Layer 13 of a small transformer language model trained on English Wikipedia (16 layers, counted from 0, width 96).
A neuron adds its activation times its output weights to the MLP's output. To switch it off is to set its activation to zero at one token and run the rest of the model.

Output weights of the MLP neurons that the questions are about. A number n stands for (n - 128) times 0.0018.
n70: 116, 155, 162, 108, 89, 100, 86, 138, 152, 153, 153, 153, 141, 120, 121, 145, 115, 177, 71, 179, 144, 100, 123, 94, 150, 134, 93, 123, 60, 186, 176, 163, 119, 103, 133, 128, 94, 122, 139, 138, 93, 83, 127, 155, 123, 87, 141, 122, 131, 175, 90, 132, 114, 75, 133, 162, 131, 105, 139, 133, 170, 137, 182, 148, 118, 131, 165, 103, 142, 159, 162, 51, 151, 114, 118, 132, 171, 167, 89, 144, 109, 113, 142, 104, 135, 134, 112, 156, 84, 113, 152, 113, 149, 119, 114, 77
n83: 179, 134, 143, 107, 134, 184, 87, 143, 147, 96, 122, 180, 83, 118, 176, 104, 220, 82, 212, 162, 56, 115, 127, 150, 193, 93, 41, 96, 135, 121, 142, 133, 179, 88, 166, 134, 148, 149, 128, 168, 130, 78, 130, 114, 94, 105, 81, 116, 102, 137, 84, 162, 77, 87, 77, 207, 129, 159, 119, 161, 138, 145, 57, 137, 118, 164, 152, 176, 135, 96, 127, 151, 104, 122, 102, 183, 134, 114, 115, 96, 171, 180, 120, 175, 131, 75, 71, 151, 109, 137, 119, 41, 170, 127, 72, 127
n104: 146, 119, 131, 102, 138, 159, 116, 140, 112, 132, 131, 105, 118, 75, 119, 162, 149, 172, 110, 141, 153, 171, 120, 130, 162, 126, 119, 146, 162, 122, 122, 151, 123, 115, 107, 129, 129, 124, 111, 81, 147, 109, 131, 106, 98, 171, 187, 89, 129, 161, 127, 144, 87, 120, 153, 161, 143, 130, 159, 146, 128, 105, 140, 108, 130, 134, 119, 101, 125, 132, 99, 120, 141, 130, 133, 96, 152, 127, 115, 143, 97, 114, 140, 152, 142, 98, 77, 140, 115, 94, 96, 150, 146, 156, 137, 65
n112: 155, 146, 88, 152, 122, 106, 127, 163, 131, 151, 147, 126, 105, 157, 134, 100, 143, 153, 123, 162, 126, 80, 79, 119, 155, 167, 129, 206, 146, 186, 117, 103, 100, 161, 118, 141, 91, 149, 113, 118, 123, 123, 73, 155, 112, 122, 89, 117, 111, 126, 93, 119, 155, 114, 104, 129, 117, 80, 160, 109, 110, 129, 132, 149, 139, 129, 175, 166, 98, 219, 110, 136, 92, 169, 120, 74, 54, 130, 169, 73, 115, 181, 151, 145, 108, 149, 107, 103, 92, 78, 100, 196, 123, 160, 131, 132
n119: 104, 145, 120, 148, 103, 115, 151, 145, 186, 92, 55, 91, 113, 205, 126, 166, 146, 120, 114, 179, 80, 103, 120, 147, 112, 137, 100, 142, 143, 146, 125, 92, 125, 170, 142, 121, 156, 184, 123, 118, 167, 126, 108, 49, 99, 204, 171, 172, 128, 107, 215, 71, 108, 67, 176, 106, 165, 109, 129, 122, 161, 106, 135, 74, 108, 181, 85, 148, 201, 108, 74, 109, 144, 65, 92, 121, 115, 151, 162, 88, 89, 136, 177, 121, 135, 128, 120, 64, 162, 110, 150, 171, 137, 87, 153, 118
n195: 161, 121, 175, 95, 147, 161, 131, 97, 113, 138, 158, 118, 126, 136, 110, 122, 152, 108, 138, 119, 143, 74, 125, 116, 119, 112, 134, 145, 116, 113, 114, 136, 118, 167, 174, 148, 119, 122, 98, 136, 162, 169, 193, 117, 123, 156, 93, 97, 136, 136, 127, 146, 151, 126, 137, 148, 93, 181, 137, 147, 80, 97, 75, 96, 162, 87, 140, 99, 130, 147, 118, 140, 82, 123, 106, 108, 154, 135, 124, 158, 73, 29, 113, 142, 127, 100, 118, 189, 136, 117, 143, 162, 122, 134, 175, 103
n235: 164, 135, 83, 200, 86, 162, 119, 151, 146, 147, 78, 90, 114, 144, 89, 125, 121, 162, 184, 141, 115, 127, 97, 125, 109, 93, 107, 141, 139, 131, 123, 103, 160, 108, 130, 220, 187, 156, 135, 107, 116, 161, 134, 119, 71, 60, 167, 77, 125, 164, 138, 122, 92, 118, 124, 156, 123, 93, 162, 150, 97, 120, 160, 146, 194, 151, 130, 106, 189, 198, 150, 88, 130, 86, 124, 92, 4, 115, 139, 89, 124, 188, 166, 121, 124, 90, 178, 173, 72, 145, 143, 82, 104, 99, 141, 107
n236: 147, 117, 154, 127, 139, 148, 162, 169, 130, 112, 113, 99, 91, 147, 119, 122, 123, 139, 88, 141, 116, 56, 181, 151, 123, 108, 172, 149, 155, 123, 113, 90, 133, 130, 124, 90, 127, 184, 79, 147, 121, 180, 104, 85, 116, 222, 80, 68, 199, 37, 127, 138, 128, 94, 135, 148, 145, 48, 94, 93, 86, 105, 113, 127, 146, 161, 159, 129, 133, 179, 154, 61, 113, 248, 113, 110, 61, 177, 205, 149, 91, 90, 165, 126, 127, 121, 166, 97, 133, 105, 159, 198, 129, 105, 163, 104
n264: 90, 128, 81, 143, 144, 117, 101, 130, 127, 133, 121, 121, 116, 133, 130, 109, 115, 146, 138, 143, 139, 121, 157, 133, 152, 125, 91, 163, 107, 110, 104, 113, 140, 114, 128, 146, 163, 121, 171, 113, 139, 71, 111, 172, 101, 87, 129, 168, 108, 89, 105, 134, 145, 130, 130, 97, 135, 133, 148, 105, 134, 139, 148, 139, 155, 82, 148, 86, 104, 84, 143, 151, 172, 162, 119, 121, 192, 150, 146, 146, 57, 133, 132, 149, 144, 132, 154, 147, 151, 109, 77, 145, 110, 137, 148, 133
n287: 79, 141, 100, 136, 154, 152, 102, 171, 102, 136, 106, 74, 111, 157, 134, 138, 125, 139, 145, 150, 119, 93, 141, 133, 137, 121, 126, 132, 146, 134, 111, 138, 141, 84, 137, 114, 130, 92, 145, 67, 142, 85, 97, 71, 139, 185, 174, 190, 104, 120, 135, 130, 185, 112, 102, 103, 126, 124, 111, 177, 103, 143, 192, 149, 194, 105, 90, 146, 106, 215, 77, 103, 135, 168, 165, 142, 103, 83, 155, 116, 143, 95, 99, 127, 119, 115, 107, 113, 98, 158, 154, 114, 101, 173, 152, 131
n294: 116, 135, 104, 160, 144, 143, 184, 110, 113, 132, 147, 149, 54, 139, 111, 107, 116, 77, 112, 188, 155, 95, 156, 103, 110, 120, 93, 211, 133, 138, 103, 177, 141, 52, 180, 113, 130, 168, 122, 173, 117, 149, 170, 98, 105, 173, 121, 89, 150, 159, 43, 135, 125, 134, 126, 67, 137, 61, 85, 129, 180, 126, 135, 155, 183, 186, 158, 113, 214, 133, 106, 88, 83, 154, 133, 78, 128, 138, 145, 102, 115, 100, 97, 67, 123, 218, 202, 167, 159, 85, 102, 62, 165, 95, 118, 87
n300: 58, 108, 116, 196, 150, 117, 126, 108, 138, 150, 130, 138, 141, 128, 104, 162, 102, 138, 167, 141, 146, 72, 108, 162, 103, 114, 142, 111, 144, 132, 149, 93, 168, 140, 96, 119, 163, 108, 149, 134, 130, 146, 138, 130, 159, 160, 142, 92, 196, 100, 133, 100, 169, 91, 79, 161, 140, 101, 156, 153, 181, 145, 113, 93, 131, 99, 171, 150, 107, 85, 89, 106, 85, 171, 132, 107, 140, 140, 154, 47, 107, 121, 101, 135, 122, 139, 113, 107, 163, 126, 141, 110, 107, 128, 150, 128
n331: 176, 126, 116, 120, 152, 146, 86, 130, 70, 146, 143, 61, 75, 143, 102, 125, 146, 121, 129, 157, 148, 129, 97, 177, 133, 85, 106, 122, 109, 136, 106, 156, 120, 174, 122, 158, 113, 149, 122, 146, 162, 127, 130, 129, 109, 109, 66, 119, 136, 150, 123, 145, 105, 186, 150, 130, 77, 83, 108, 180, 163, 139, 118, 139, 156, 151, 152, 127, 141, 133, 108, 138, 136, 168, 88, 39, 129, 141, 169, 152, 103, 86, 101, 86, 130, 98, 108, 177, 61, 193, 156, 119, 135, 138, 177, 126
n338: 124, 113, 167, 114, 113, 90, 93, 131, 163, 96, 141, 120, 104, 179, 112, 74, 139, 73, 163, 145, 83, 132, 197, 174, 125, 182, 116, 164, 125, 99, 154, 128, 109, 117, 123, 133, 91, 49, 125, 145, 119, 129, 159, 152, 125, 165, 109, 91, 125, 122, 109, 108, 131, 86, 119, 119, 125, 78, 158, 153, 109, 156, 120, 108, 131, 137, 145, 158, 124, 133, 151, 147, 187, 170, 161, 81, 117, 85, 96, 91, 104, 116, 134, 182, 119, 138, 141, 120, 171, 178, 136, 131, 89, 126, 163, 118
n349: 95, 99, 137, 159, 76, 102, 158, 162, 116, 155, 136, 120, 106, 149, 137, 135, 114, 155, 174, 115, 116, 86, 88, 123, 111, 110, 144, 161, 180, 114, 164, 113, 116, 100, 131, 171, 133, 131, 144, 106, 114, 211, 88, 64, 132, 151, 154, 122, 120, 147, 114, 136, 140, 136, 117, 97, 138, 166, 89, 99, 135, 160, 138, 98, 126, 95, 119, 92, 165, 143, 129, 117, 137, 41, 195, 168, 130, 95, 118, 149, 92, 151, 111, 108, 127, 139, 137, 155, 188, 147, 126, 105, 53, 162, 155, 118
n367: 147, 169, 135, 128, 125, 192, 131, 96, 127, 113, 206, 65, 166, 121, 161, 114, 138, 132, 164, 142, 122, 66, 113, 128, 112, 110, 118, 147, 117, 87, 131, 158, 131, 136, 116, 124, 117, 146, 173, 35, 116, 91, 144, 132, 160, 128, 105, 113, 63, 119, 150, 119, 92, 135, 90, 146, 87, 111, 113, 88, 130, 119, 126, 190, 145, 119, 88, 145, 120, 117, 114, 146, 124, 91, 154, 122, 156, 80, 114, 73, 201, 117, 158, 149, 123, 149, 119, 147, 128, 103, 129, 159, 184, 162, 131, 196

Each question names a token from some text and the token that comes next. It shows the activations a of the neurons there, in the order above. A number n stands for (n - 128) times 0.016.

Then comes g, the gradient of the next token's log-probability with respect to the MLP's output, scaled to length 1. A neuron's effect is roughly proportional to its activation times (output weights . g). A number n stands for (n - 128) times 0.0034.

"his ", then "death"
a: 130, 128, 120, 122, 122, 140, 252, 121, 133, 139, 149, 119, 121, 123, 117, 122
g: 114, 149, 144, 140, 125, 64, 185, 131, 145, 160, 100, 133, 87, 158, 110, 183, 105, 137, 103, 125, 146, 90, 185, 144, 92, 163, 102, 161, 157, 88, 135, 127, 174, 99, 104, 132, 88, 173, 112, 113, 133, 168, 197, 144, 83, 146, 108, 101, 128, 133, 88, 133, 112, 100, 124, 159, 128, 130, 160, 95, 111, 114, 127, 198, 121, 71, 108, 149, 107, 88, 116, 144, 222, 127, 111, 114, 130, 125, 136, 144, 117, 97, 110, 106, 167, 151, 114, 133, 117, 89, 125, 165, 174, 111, 89, 104
Which neuron, switched off, lowers the next token's probability most? n294

"natural ", then "significance "
a: 118, 125, 131, 125, 122, 123, 167, 126, 162, 122, 119, 117, 122, 181, 118, 118
g: 123, 121, 136, 135, 104, 101, 173, 142, 128, 126, 150, 86, 99, 149, 79, 114, 152, 80, 141, 165, 164, 99, 82, 111, 126, 161, 81, 115, 179, 79, 102, 126, 167, 121, 154, 139, 184, 175, 136, 138, 109, 116, 174, 96, 204, 109, 115, 112, 135, 161, 112, 177, 116, 92, 130, 100, 150, 57, 111, 106, 109, 139, 168, 97, 110, 120, 116, 103, 143, 127, 124, 111, 158, 146, 97, 151, 92, 135, 107, 164, 90, 153, 153, 153, 109, 127, 184, 96, 126, 174, 124, 97, 121, 167, 87, 184
Which neuron, switched off, lowers the next token's probability most? n235

"With", then "drawn "
a: 122, 132, 128, 120, 179, 126, 120, 118, 131, 117, 150, 158, 129, 162, 118, 123
g: 119, 103, 126, 130, 141, 166, 108, 76, 124, 97, 127, 117, 200, 143, 130, 180, 164, 144, 99, 159, 136, 71, 123, 136, 186, 145, 119, 95, 65, 147, 115, 120, 183, 100, 133, 154, 112, 129, 101, 154, 141, 205, 74, 108, 147, 139, 148, 149, 136, 89, 129, 72, 142, 127, 150, 153, 115, 118, 105, 159, 145, 136, 78, 82, 101, 151, 160, 65, 136, 140, 115, 108, 142, 136, 130, 116, 88, 98, 151, 112, 145, 103, 183, 178, 159, 138, 105, 164, 123, 116, 90, 107, 139, 109, 170, 86
Which two neurons, each switched off alone, lower its probability most, in order? n119, n300

"| ", then "ESPN"
a: 117, 130, 134, 128, 125, 120, 125, 118, 121, 148, 119, 156, 174, 145, 130, 124
g: 138, 129, 112, 148, 116, 147, 135, 155, 154, 109, 111, 151, 198, 161, 151, 100, 133, 146, 145, 88, 158, 76, 115, 115, 99, 126, 173, 123, 150, 136, 144, 112, 136, 143, 123, 172, 156, 99, 175, 126, 145, 128, 121, 116, 80, 96, 140, 111, 151, 140, 158, 101, 118, 144, 87, 147, 89, 144, 144, 162, 173, 153, 149, 121, 84, 185, 83, 173, 123, 109, 60, 70, 129, 171, 124, 95, 139, 115, 64, 138, 134, 106, 192, 80, 66, 124, 124, 179, 144, 87, 119, 92, 85, 117, 135, 139
Which neuron, switched off, lowers the next token's probability most? n300

"was ", then "settled "
a: 118, 126, 121, 120, 128, 124, 149, 156, 127, 119, 123, 118, 142, 127, 118, 117
g: 124, 99, 138, 112, 114, 37, 118, 82, 143, 145, 128, 125, 125, 134, 158, 117, 138, 156, 180, 163, 110, 174, 111, 172, 127, 145, 90, 171, 101, 92, 201, 108, 121, 120, 85, 101, 117, 90, 79, 58, 124, 138, 144, 153, 166, 135, 117, 85, 151, 139, 102, 129, 120, 109, 133, 135, 175, 156, 113, 114, 174, 140, 130, 116, 132, 112, 197, 121, 163, 119, 162, 85, 64, 150, 175, 138, 116, 138, 132, 139, 108, 134, 147, 109, 114, 159, 106, 122, 163, 80, 117, 101, 178, 101, 168, 130
Which neuron, switched off, lowers the next token's probability most? n287

"Stadium", then "; "
a: 118, 158, 118, 119, 204, 125, 123, 122, 117, 125, 124, 162, 155, 120, 124, 119
g: 137, 137, 136, 128, 97, 154, 105, 150, 165, 90, 93, 178, 96, 99, 108, 152, 129, 138, 120, 126, 145, 157, 81, 170, 155, 137, 174, 163, 86, 139, 77, 142, 134, 137, 157, 140, 113, 86, 101, 170, 148, 149, 126, 110, 103, 156, 150, 153, 228, 125, 116, 111, 61, 143, 122, 132, 109, 141, 149, 127, 104, 132, 95, 152, 176, 102, 123, 76, 136, 133, 138, 124, 121, 76, 147, 111, 127, 121, 126, 144, 68, 112, 114, 133, 162, 114, 131, 124, 114, 141, 158, 157, 136, 130, 7, 157
Which neuron, switched off, raises the next token's probability most? n300

"castle ", then "of "
a: 138, 123, 143, 120, 123, 123, 122, 120, 118, 117, 124, 120, 121, 124, 119, 131
g: 96, 147, 74, 114, 70, 163, 132, 101, 119, 88, 180, 90, 180, 130, 164, 157, 142, 81, 177, 170, 124, 140, 139, 92, 139, 95, 139, 89, 174, 100, 101, 90, 155, 147, 122, 107, 115, 151, 114, 142, 94, 166, 108, 139, 105, 176, 128, 173, 141, 109, 103, 118, 108, 101, 122, 149, 139, 195, 118, 91, 125, 197, 118, 152, 84, 138, 87, 158, 175, 131, 139, 124, 76, 119, 123, 139, 111, 126, 157, 80, 170, 154, 110, 160, 164, 159, 112, 121, 126, 106, 130, 150, 100, 70, 129, 137
Which neuron, switched off, raises the next token's probability most? n70

"when ", then "people "
a: 134, 127, 118, 188, 119, 117, 118, 176, 123, 136, 121, 119, 130, 126, 185, 117
g: 147, 174, 122, 166, 108, 127, 133, 158, 124, 124, 119, 101, 166, 147, 152, 143, 84, 152, 143, 127, 87, 149, 79, 153, 98, 95, 158, 150, 107, 139, 170, 107, 101, 129, 115, 159, 195, 98, 103, 139, 134, 113, 89, 76, 118, 125, 127, 139, 145, 79, 154, 143, 117, 78, 117, 143, 106, 163, 182, 125, 147, 117, 157, 99, 123, 153, 176, 101, 173, 152, 135, 39, 111, 113, 164, 135, 108, 143, 79, 122, 118, 149, 123, 147, 31, 126, 193, 114, 151, 144, 120, 121, 76, 138, 133, 137
Which two neurons, each switched off alone, lower its probability most, in order? n349, n236

"at ", then "Arkansas "
a: 120, 118, 118, 204, 120, 144, 119, 120, 127, 158, 143, 155, 117, 155, 135, 126
g: 98, 113, 114, 160, 109, 129, 144, 171, 145, 104, 107, 137, 159, 65, 187, 69, 110, 98, 181, 139, 153, 105, 146, 154, 161, 112, 130, 101, 100, 92, 108, 170, 186, 126, 179, 122, 136, 96, 100, 128, 114, 131, 149, 124, 149, 128, 149, 72, 139, 113, 126, 138, 88, 148, 100, 112, 88, 119, 157, 163, 176, 121, 141, 88, 128, 184, 114, 161, 143, 144, 133, 105, 94, 138, 90, 77, 129, 136, 183, 180, 121, 148, 156, 112, 108, 67, 159, 84, 122, 159, 122, 69, 97, 159, 149, 136
Which neuron, switched off, raises the next token's probability most? n112

"each ", then "entry "
a: 162, 124, 126, 133, 118, 117, 117, 127, 118, 145, 123, 127, 124, 150, 127, 140
g: 139, 115, 185, 177, 130, 141, 163, 102, 144, 149, 91, 151, 110, 113, 124, 158, 109, 137, 30, 102, 184, 93, 164, 149, 126, 155, 138, 58, 120, 134, 113, 119, 94, 117, 135, 160, 107, 129, 121, 178, 124, 162, 104, 92, 154, 136, 139, 135, 84, 215, 106, 74, 93, 117, 102, 118, 76, 134, 120, 126, 139, 163, 146, 89, 153, 167, 194, 91, 136, 147, 110, 174, 168, 86, 118, 139, 110, 115, 120, 106, 134, 172, 133, 135, 141, 117, 147, 90, 135, 122, 112, 105, 143, 111, 119, 127
Which neuron, switched off, lowers the next token's probability most? n70

", ", then "8"
a: 140, 119, 119, 143, 126, 117, 118, 126, 152, 143, 128, 125, 141, 127, 147, 117
g: 128, 114, 126, 134, 138, 125, 125, 180, 157, 125, 134, 134, 133, 129, 133, 147, 88, 127, 116, 122, 104, 161, 116, 126, 145, 90, 89, 146, 126, 154, 130, 124, 100, 104, 105, 163, 93, 158, 138, 145, 139, 93, 185, 142, 136, 166, 115, 161, 131, 116, 95, 172, 122, 121, 120, 62, 134, 67, 157, 190, 116, 104, 195, 187, 111, 186, 60, 92, 97, 107, 132, 124, 182, 148, 147, 148, 112, 148, 70, 110, 133, 133, 107, 134, 130, 137, 160, 131, 76, 146, 144, 126, 122, 84, 31, 156
Which neuron, switched off, raises the next token's probability most? n349

"the ", then "Irish "
a: 122, 123, 117, 144, 118, 130, 156, 118, 123, 152, 125, 142, 119, 118, 121, 119
g: 45, 145, 128, 153, 183, 153, 71, 151, 104, 127, 110, 121, 174, 107, 132, 167, 134, 112, 104, 137, 137, 155, 94, 125, 194, 112, 107, 91, 137, 98, 114, 211, 181, 179, 119, 109, 68, 161, 79, 115, 137, 148, 174, 102, 158, 163, 103, 125, 130, 111, 142, 137, 115, 149, 141, 128, 77, 135, 156, 109, 150, 153, 158, 103, 143, 148, 100, 108, 132, 145, 110, 79, 107, 160, 145, 102, 138, 91, 135, 152, 136, 160, 114, 178, 82, 94, 90, 143, 116, 126, 103, 110, 131, 85, 158, 118
Which neuron, switched off, lowers the next token's probability most? n287

"cultur", then "al"
a: 121, 194, 124, 118, 126, 125, 124, 117, 144, 118, 121, 129, 144, 141, 125, 120
g: 158, 167, 101, 157, 169, 116, 60, 100, 151, 131, 118, 91, 116, 147, 157, 88, 151, 126, 147, 147, 132, 134, 134, 137, 146, 82, 159, 123, 142, 136, 163, 158, 154, 155, 194, 100, 122, 148, 100, 174, 177, 138, 100, 146, 184, 141, 175, 123, 95, 82, 77, 104, 81, 122, 79, 139, 105, 174, 116, 91, 120, 96, 97, 116, 116, 96, 95, 144, 109, 126, 135, 111, 152, 160, 143, 146, 107, 155, 81, 56, 166, 133, 170, 146, 115, 125, 111, 158, 122, 83, 156, 163, 150, 99, 84, 106
Which neuron, switched off, lowers the next token's probability most? n83

", ", then "Islam"
a: 151, 127, 117, 120, 117, 118, 123, 168, 125, 147, 124, 122, 166, 117, 131, 149
g: 92, 142, 105, 162, 157, 109, 106, 163, 181, 153, 126, 75, 185, 121, 166, 95, 156, 130, 126, 143, 106, 114, 116, 109, 122, 122, 110, 134, 176, 96, 132, 129, 153, 74, 124, 163, 160, 95, 111, 93, 176, 189, 98, 121, 145, 187, 151, 131, 184, 134, 96, 84, 113, 114, 121, 139, 57, 157, 138, 134, 112, 113, 133, 107, 147, 106, 141, 141, 101, 110, 169, 49, 110, 150, 143, 135, 108, 103, 98, 155, 163, 128, 137, 124, 69, 65, 178, 134, 136, 125, 137, 129, 171, 105, 101, 153
Which two neurons, each switched off alone, lower its probability most, in order? n236, n287

"| ", then "15"
a: 118, 137, 178, 121, 118, 118, 128, 122, 122, 122, 117, 119, 120, 122, 118, 119
g: 120, 103, 122, 128, 206, 152, 142, 113, 126, 80, 111, 118, 170, 100, 130, 140, 114, 151, 162, 70, 96, 142, 86, 168, 96, 77, 142, 141, 157, 99, 111, 77, 115, 108, 107, 216, 130, 133, 109, 118, 106, 71, 123, 124, 162, 138, 151, 146, 71, 136, 126, 135, 79, 136, 144, 170, 141, 133, 122, 143, 77, 146, 139, 148, 144, 159, 120, 130, 99, 123, 93, 119, 166, 132, 128, 175, 93, 190, 127, 117, 162, 72, 203, 114, 116, 139, 121, 157, 129, 153, 123, 127, 151, 124, 149, 76
Which neuron, switched off, lowers the next token's probability most? n104

"system ", then "that "
a: 168, 127, 117, 117, 118, 119, 117, 121, 118, 117, 128, 117, 118, 127, 118, 167
g: 116, 185, 128, 114, 173, 157, 149, 138, 80, 97, 179, 155, 85, 151, 147, 67, 124, 157, 131, 140, 149, 49, 121, 137, 105, 166, 141, 124, 141, 95, 158, 103, 126, 183, 114, 132, 146, 95, 143, 163, 99, 153, 54, 141, 133, 133, 153, 166, 83, 106, 129, 157, 79, 127, 122, 98, 128, 86, 132, 104, 90, 175, 114, 109, 107, 114, 110, 137, 134, 107, 140, 147, 152, 155, 75, 115, 81, 145, 145, 139, 195, 101, 138, 128, 158, 155, 133, 163, 152, 88, 93, 157, 123, 123, 163, 81
Which neuron, switched off, lowers the next token's probability most? n367

"W", then "adi "
a: 123, 119, 120, 120, 121, 147, 117, 125, 154, 132, 157, 119, 117, 119, 118, 121
g: 141, 128, 125, 82, 135, 116, 146, 154, 178, 144, 110, 67, 157, 147, 143, 110, 159, 126, 107, 106, 142, 161, 160, 99, 164, 132, 112, 132, 132, 137, 98, 85, 130, 129, 134, 94, 84, 112, 131, 130, 195, 143, 137, 159, 166, 155, 116, 128, 108, 127, 74, 56, 95, 120, 93, 136, 131, 167, 120, 102, 135, 112, 43, 127, 184, 72, 188, 156, 161, 124, 182, 121, 135, 110, 110, 93, 125, 94, 192, 142, 107, 130, 196, 155, 103, 144, 143, 101, 98, 130, 139, 124, 138, 132, 144, 89
Which neuron, switched off, lowers the next token's probability most? n195

"an ", then "element "
a: 128, 120, 118, 171, 122, 129, 252, 127, 135, 168, 119, 124, 119, 119, 120, 118
g: 130, 73, 119, 124, 64, 120, 120, 121, 127, 156, 99, 138, 153, 133, 110, 112, 144, 134, 129, 160, 100, 129, 116, 129, 160, 144, 79, 105, 108, 117, 88, 145, 133, 148, 114, 134, 146, 97, 130, 162, 154, 96, 99, 139, 132, 81, 122, 156, 160, 111, 118, 117, 157, 72, 157, 44, 172, 167, 187, 116, 116, 117, 125, 136, 129, 206, 116, 129, 186, 102, 159, 151, 116, 127, 126, 141, 124, 139, 214, 92, 167, 116, 149, 166, 146, 161, 171, 114, 92, 76, 124, 112, 59, 139, 105, 134
Which two neurons, each switched off alone, lower its probability most, in order? n235, n112

"–", then "52 "
a: 126, 118, 189, 117, 119, 118, 127, 118, 118, 133, 118, 153, 121, 195, 120, 118
g: 146, 154, 125, 148, 151, 89, 129, 79, 117, 159, 137, 161, 126, 149, 147, 201, 117, 107, 177, 134, 146, 105, 87, 139, 134, 142, 124, 132, 132, 146, 105, 154, 138, 159, 187, 133, 82, 124, 111, 139, 180, 124, 142, 122, 72, 154, 156, 126, 156, 152, 90, 68, 123, 169, 150, 117, 127, 103, 44, 117, 167, 121, 110, 121, 94, 165, 170, 147, 99, 147, 95, 95, 104, 109, 115, 72, 143, 75, 130, 97, 174, 136, 96, 191, 119, 113, 95, 82, 128, 142, 144, 131, 118, 95, 104, 179
Which two neurons, each switched off alone, lower its probability most, in order? n300, n264

"| ", then "W "
a: 118, 126, 174, 132, 123, 118, 128, 125, 122, 133, 118, 173, 128, 124, 137, 129
g: 112, 168, 128, 89, 137, 110, 143, 122, 169, 105, 66, 131, 136, 148, 134, 119, 133, 108, 161, 159, 93, 143, 118, 191, 118, 67, 113, 161, 144, 156, 190, 174, 139, 173, 100, 125, 113, 91, 164, 108, 147, 112, 158, 141, 79, 115, 157, 48, 151, 187, 122, 86, 96, 114, 155, 95, 138, 122, 158, 146, 172, 124, 141, 107, 77, 117, 169, 109, 90, 164, 144, 131, 98, 118, 111, 162, 155, 97, 107, 133, 68, 134, 145, 141, 154, 118, 143, 133, 73, 102, 146, 122, 128, 109, 172, 86
Which two neurons, each switched off alone, lower its probability most, in order? n104, n300

"| ", then "Date "
a: 125, 152, 120, 117, 167, 126, 123, 127, 118, 118, 118, 118, 133, 122, 144, 124
g: 142, 158, 103, 101, 111, 133, 70, 155, 153, 132, 163, 116, 124, 57, 104, 104, 114, 169, 168, 157, 141, 143, 136, 127, 63, 139, 153, 104, 161, 137, 162, 80, 135, 154, 167, 129, 126, 156, 103, 102, 158, 78, 145, 107, 97, 126, 117, 118, 94, 157, 51, 164, 90, 122, 146, 163, 118, 126, 182, 106, 166, 117, 134, 145, 160, 80, 133, 143, 137, 150, 115, 123, 179, 144, 191, 177, 108, 62, 158, 121, 110, 115, 120, 150, 141, 137, 97, 127, 132, 143, 112, 101, 62, 90, 153, 134
Which neuron, switched off, lowers the next token's probability most? n83

"& ", then "Marriage "
a: 120, 118, 117, 118, 127, 118, 117, 134, 121, 124, 126, 118, 120, 153, 118, 122
g: 101, 133, 114, 142, 150, 108, 128, 97, 146, 139, 134, 184, 156, 147, 147, 144, 180, 103, 97, 176, 129, 110, 113, 124, 89, 167, 104, 166, 90, 141, 116, 124, 133, 130, 120, 137, 137, 95, 165, 95, 98, 149, 185, 114, 114, 101, 124, 129, 82, 104, 213, 122, 127, 137, 113, 143, 168, 103, 99, 104, 120, 119, 168, 104, 124, 148, 132, 130, 210, 114, 154, 97, 86, 115, 131, 129, 130, 157, 140, 122, 117, 126, 56, 173, 73, 147, 185, 94, 92, 127, 87, 74, 153, 106, 116, 191
Which neuron, switched off, lowers the next token's probability most? n104

"| ", then "ESPN "
a: 117, 160, 127, 129, 125, 119, 126, 118, 129, 149, 118, 150, 159, 161, 137, 118
g: 119, 129, 148, 129, 101, 169, 139, 178, 149, 123, 132, 158, 171, 123, 141, 80, 99, 153, 143, 119, 162, 91, 197, 133, 118, 129, 147, 136, 141, 100, 132, 95, 145, 161, 120, 139, 146, 76, 181, 106, 139, 115, 115, 107, 64, 145, 99, 145, 160, 141, 171, 127, 112, 116, 46, 118, 97, 130, 169, 158, 181, 141, 158, 146, 97, 164, 75, 192, 163, 135, 102, 104, 110, 157, 137, 79, 121, 103, 84, 149, 118, 106, 148, 74, 71, 149, 135, 136, 134, 109, 119, 100, 66, 133, 123, 137
Which neuron, switched off, raises the next token's probability most? n83

"stress ", then "from "
a: 119, 124, 118, 124, 119, 122, 123, 121, 179, 119, 119, 120, 117, 154, 117, 119
g: 94, 162, 122, 69, 147, 138, 126, 54, 102, 41, 112, 133, 129, 142, 83, 123, 186, 78, 167, 123, 141, 146, 154, 133, 85, 81, 132, 131, 126, 93, 131, 135, 92, 121, 113, 140, 114, 115, 114, 160, 63, 128, 88, 73, 160, 117, 131, 132, 150, 139, 101, 86, 111, 151, 136, 163, 197, 162, 129, 105, 124, 157, 117, 140, 127, 114, 163, 154, 142, 147, 138, 98, 176, 119, 141, 93, 125, 136, 193, 94, 128, 118, 158, 103, 193, 132, 131, 158, 140, 132, 167, 164, 153, 115, 135, 151
Which neuron, switched off, lowers the next token's probability most? n338

"al ", then "h"
a: 154, 127, 122, 120, 126, 123, 161, 127, 169, 158, 122, 118, 124, 133, 118, 118
g: 90, 140, 88, 87, 174, 152, 97, 157, 171, 157, 113, 131, 103, 116, 145, 91, 94, 165, 131, 171, 99, 78, 103, 133, 77, 138, 142, 118, 194, 212, 170, 136, 120, 56, 154, 108, 140, 118, 156, 124, 130, 136, 139, 150, 122, 108, 152, 123, 150, 113, 145, 127, 77, 123, 108, 124, 142, 137, 149, 144, 194, 95, 127, 118, 86, 143, 127, 97, 108, 128, 79, 110, 96, 128, 134, 136, 144, 109, 124, 113, 83, 89, 129, 150, 159, 154, 77, 107, 147, 161, 143, 179, 161, 121, 92, 194
Which neuron, switched off, raises the next token's probability most? n235

"===", then "Media "
a: 124, 119, 117, 119, 118, 131, 142, 196, 130, 126, 119, 117, 117, 117, 130, 124
g: 129, 191, 186, 102, 177, 90, 142, 108, 170, 135, 120, 118, 160, 141, 92, 138, 145, 193, 129, 106, 117, 91, 142, 102, 151, 154, 125, 141, 134, 90, 139, 154, 131, 149, 149, 123, 125, 114, 62, 160, 110, 92, 137, 123, 83, 145, 92, 95, 142, 140, 121, 136, 170, 116, 145, 142, 105, 123, 105, 138, 141, 146, 170, 78, 180, 158, 118, 177, 116, 155, 153, 66, 81, 136, 135, 133, 150, 103, 58, 107, 109, 136, 123, 119, 30, 161, 158, 108, 107, 147, 98, 160, 94, 127, 117, 147
Which neuron, switched off, lowers the next token's probability most? n236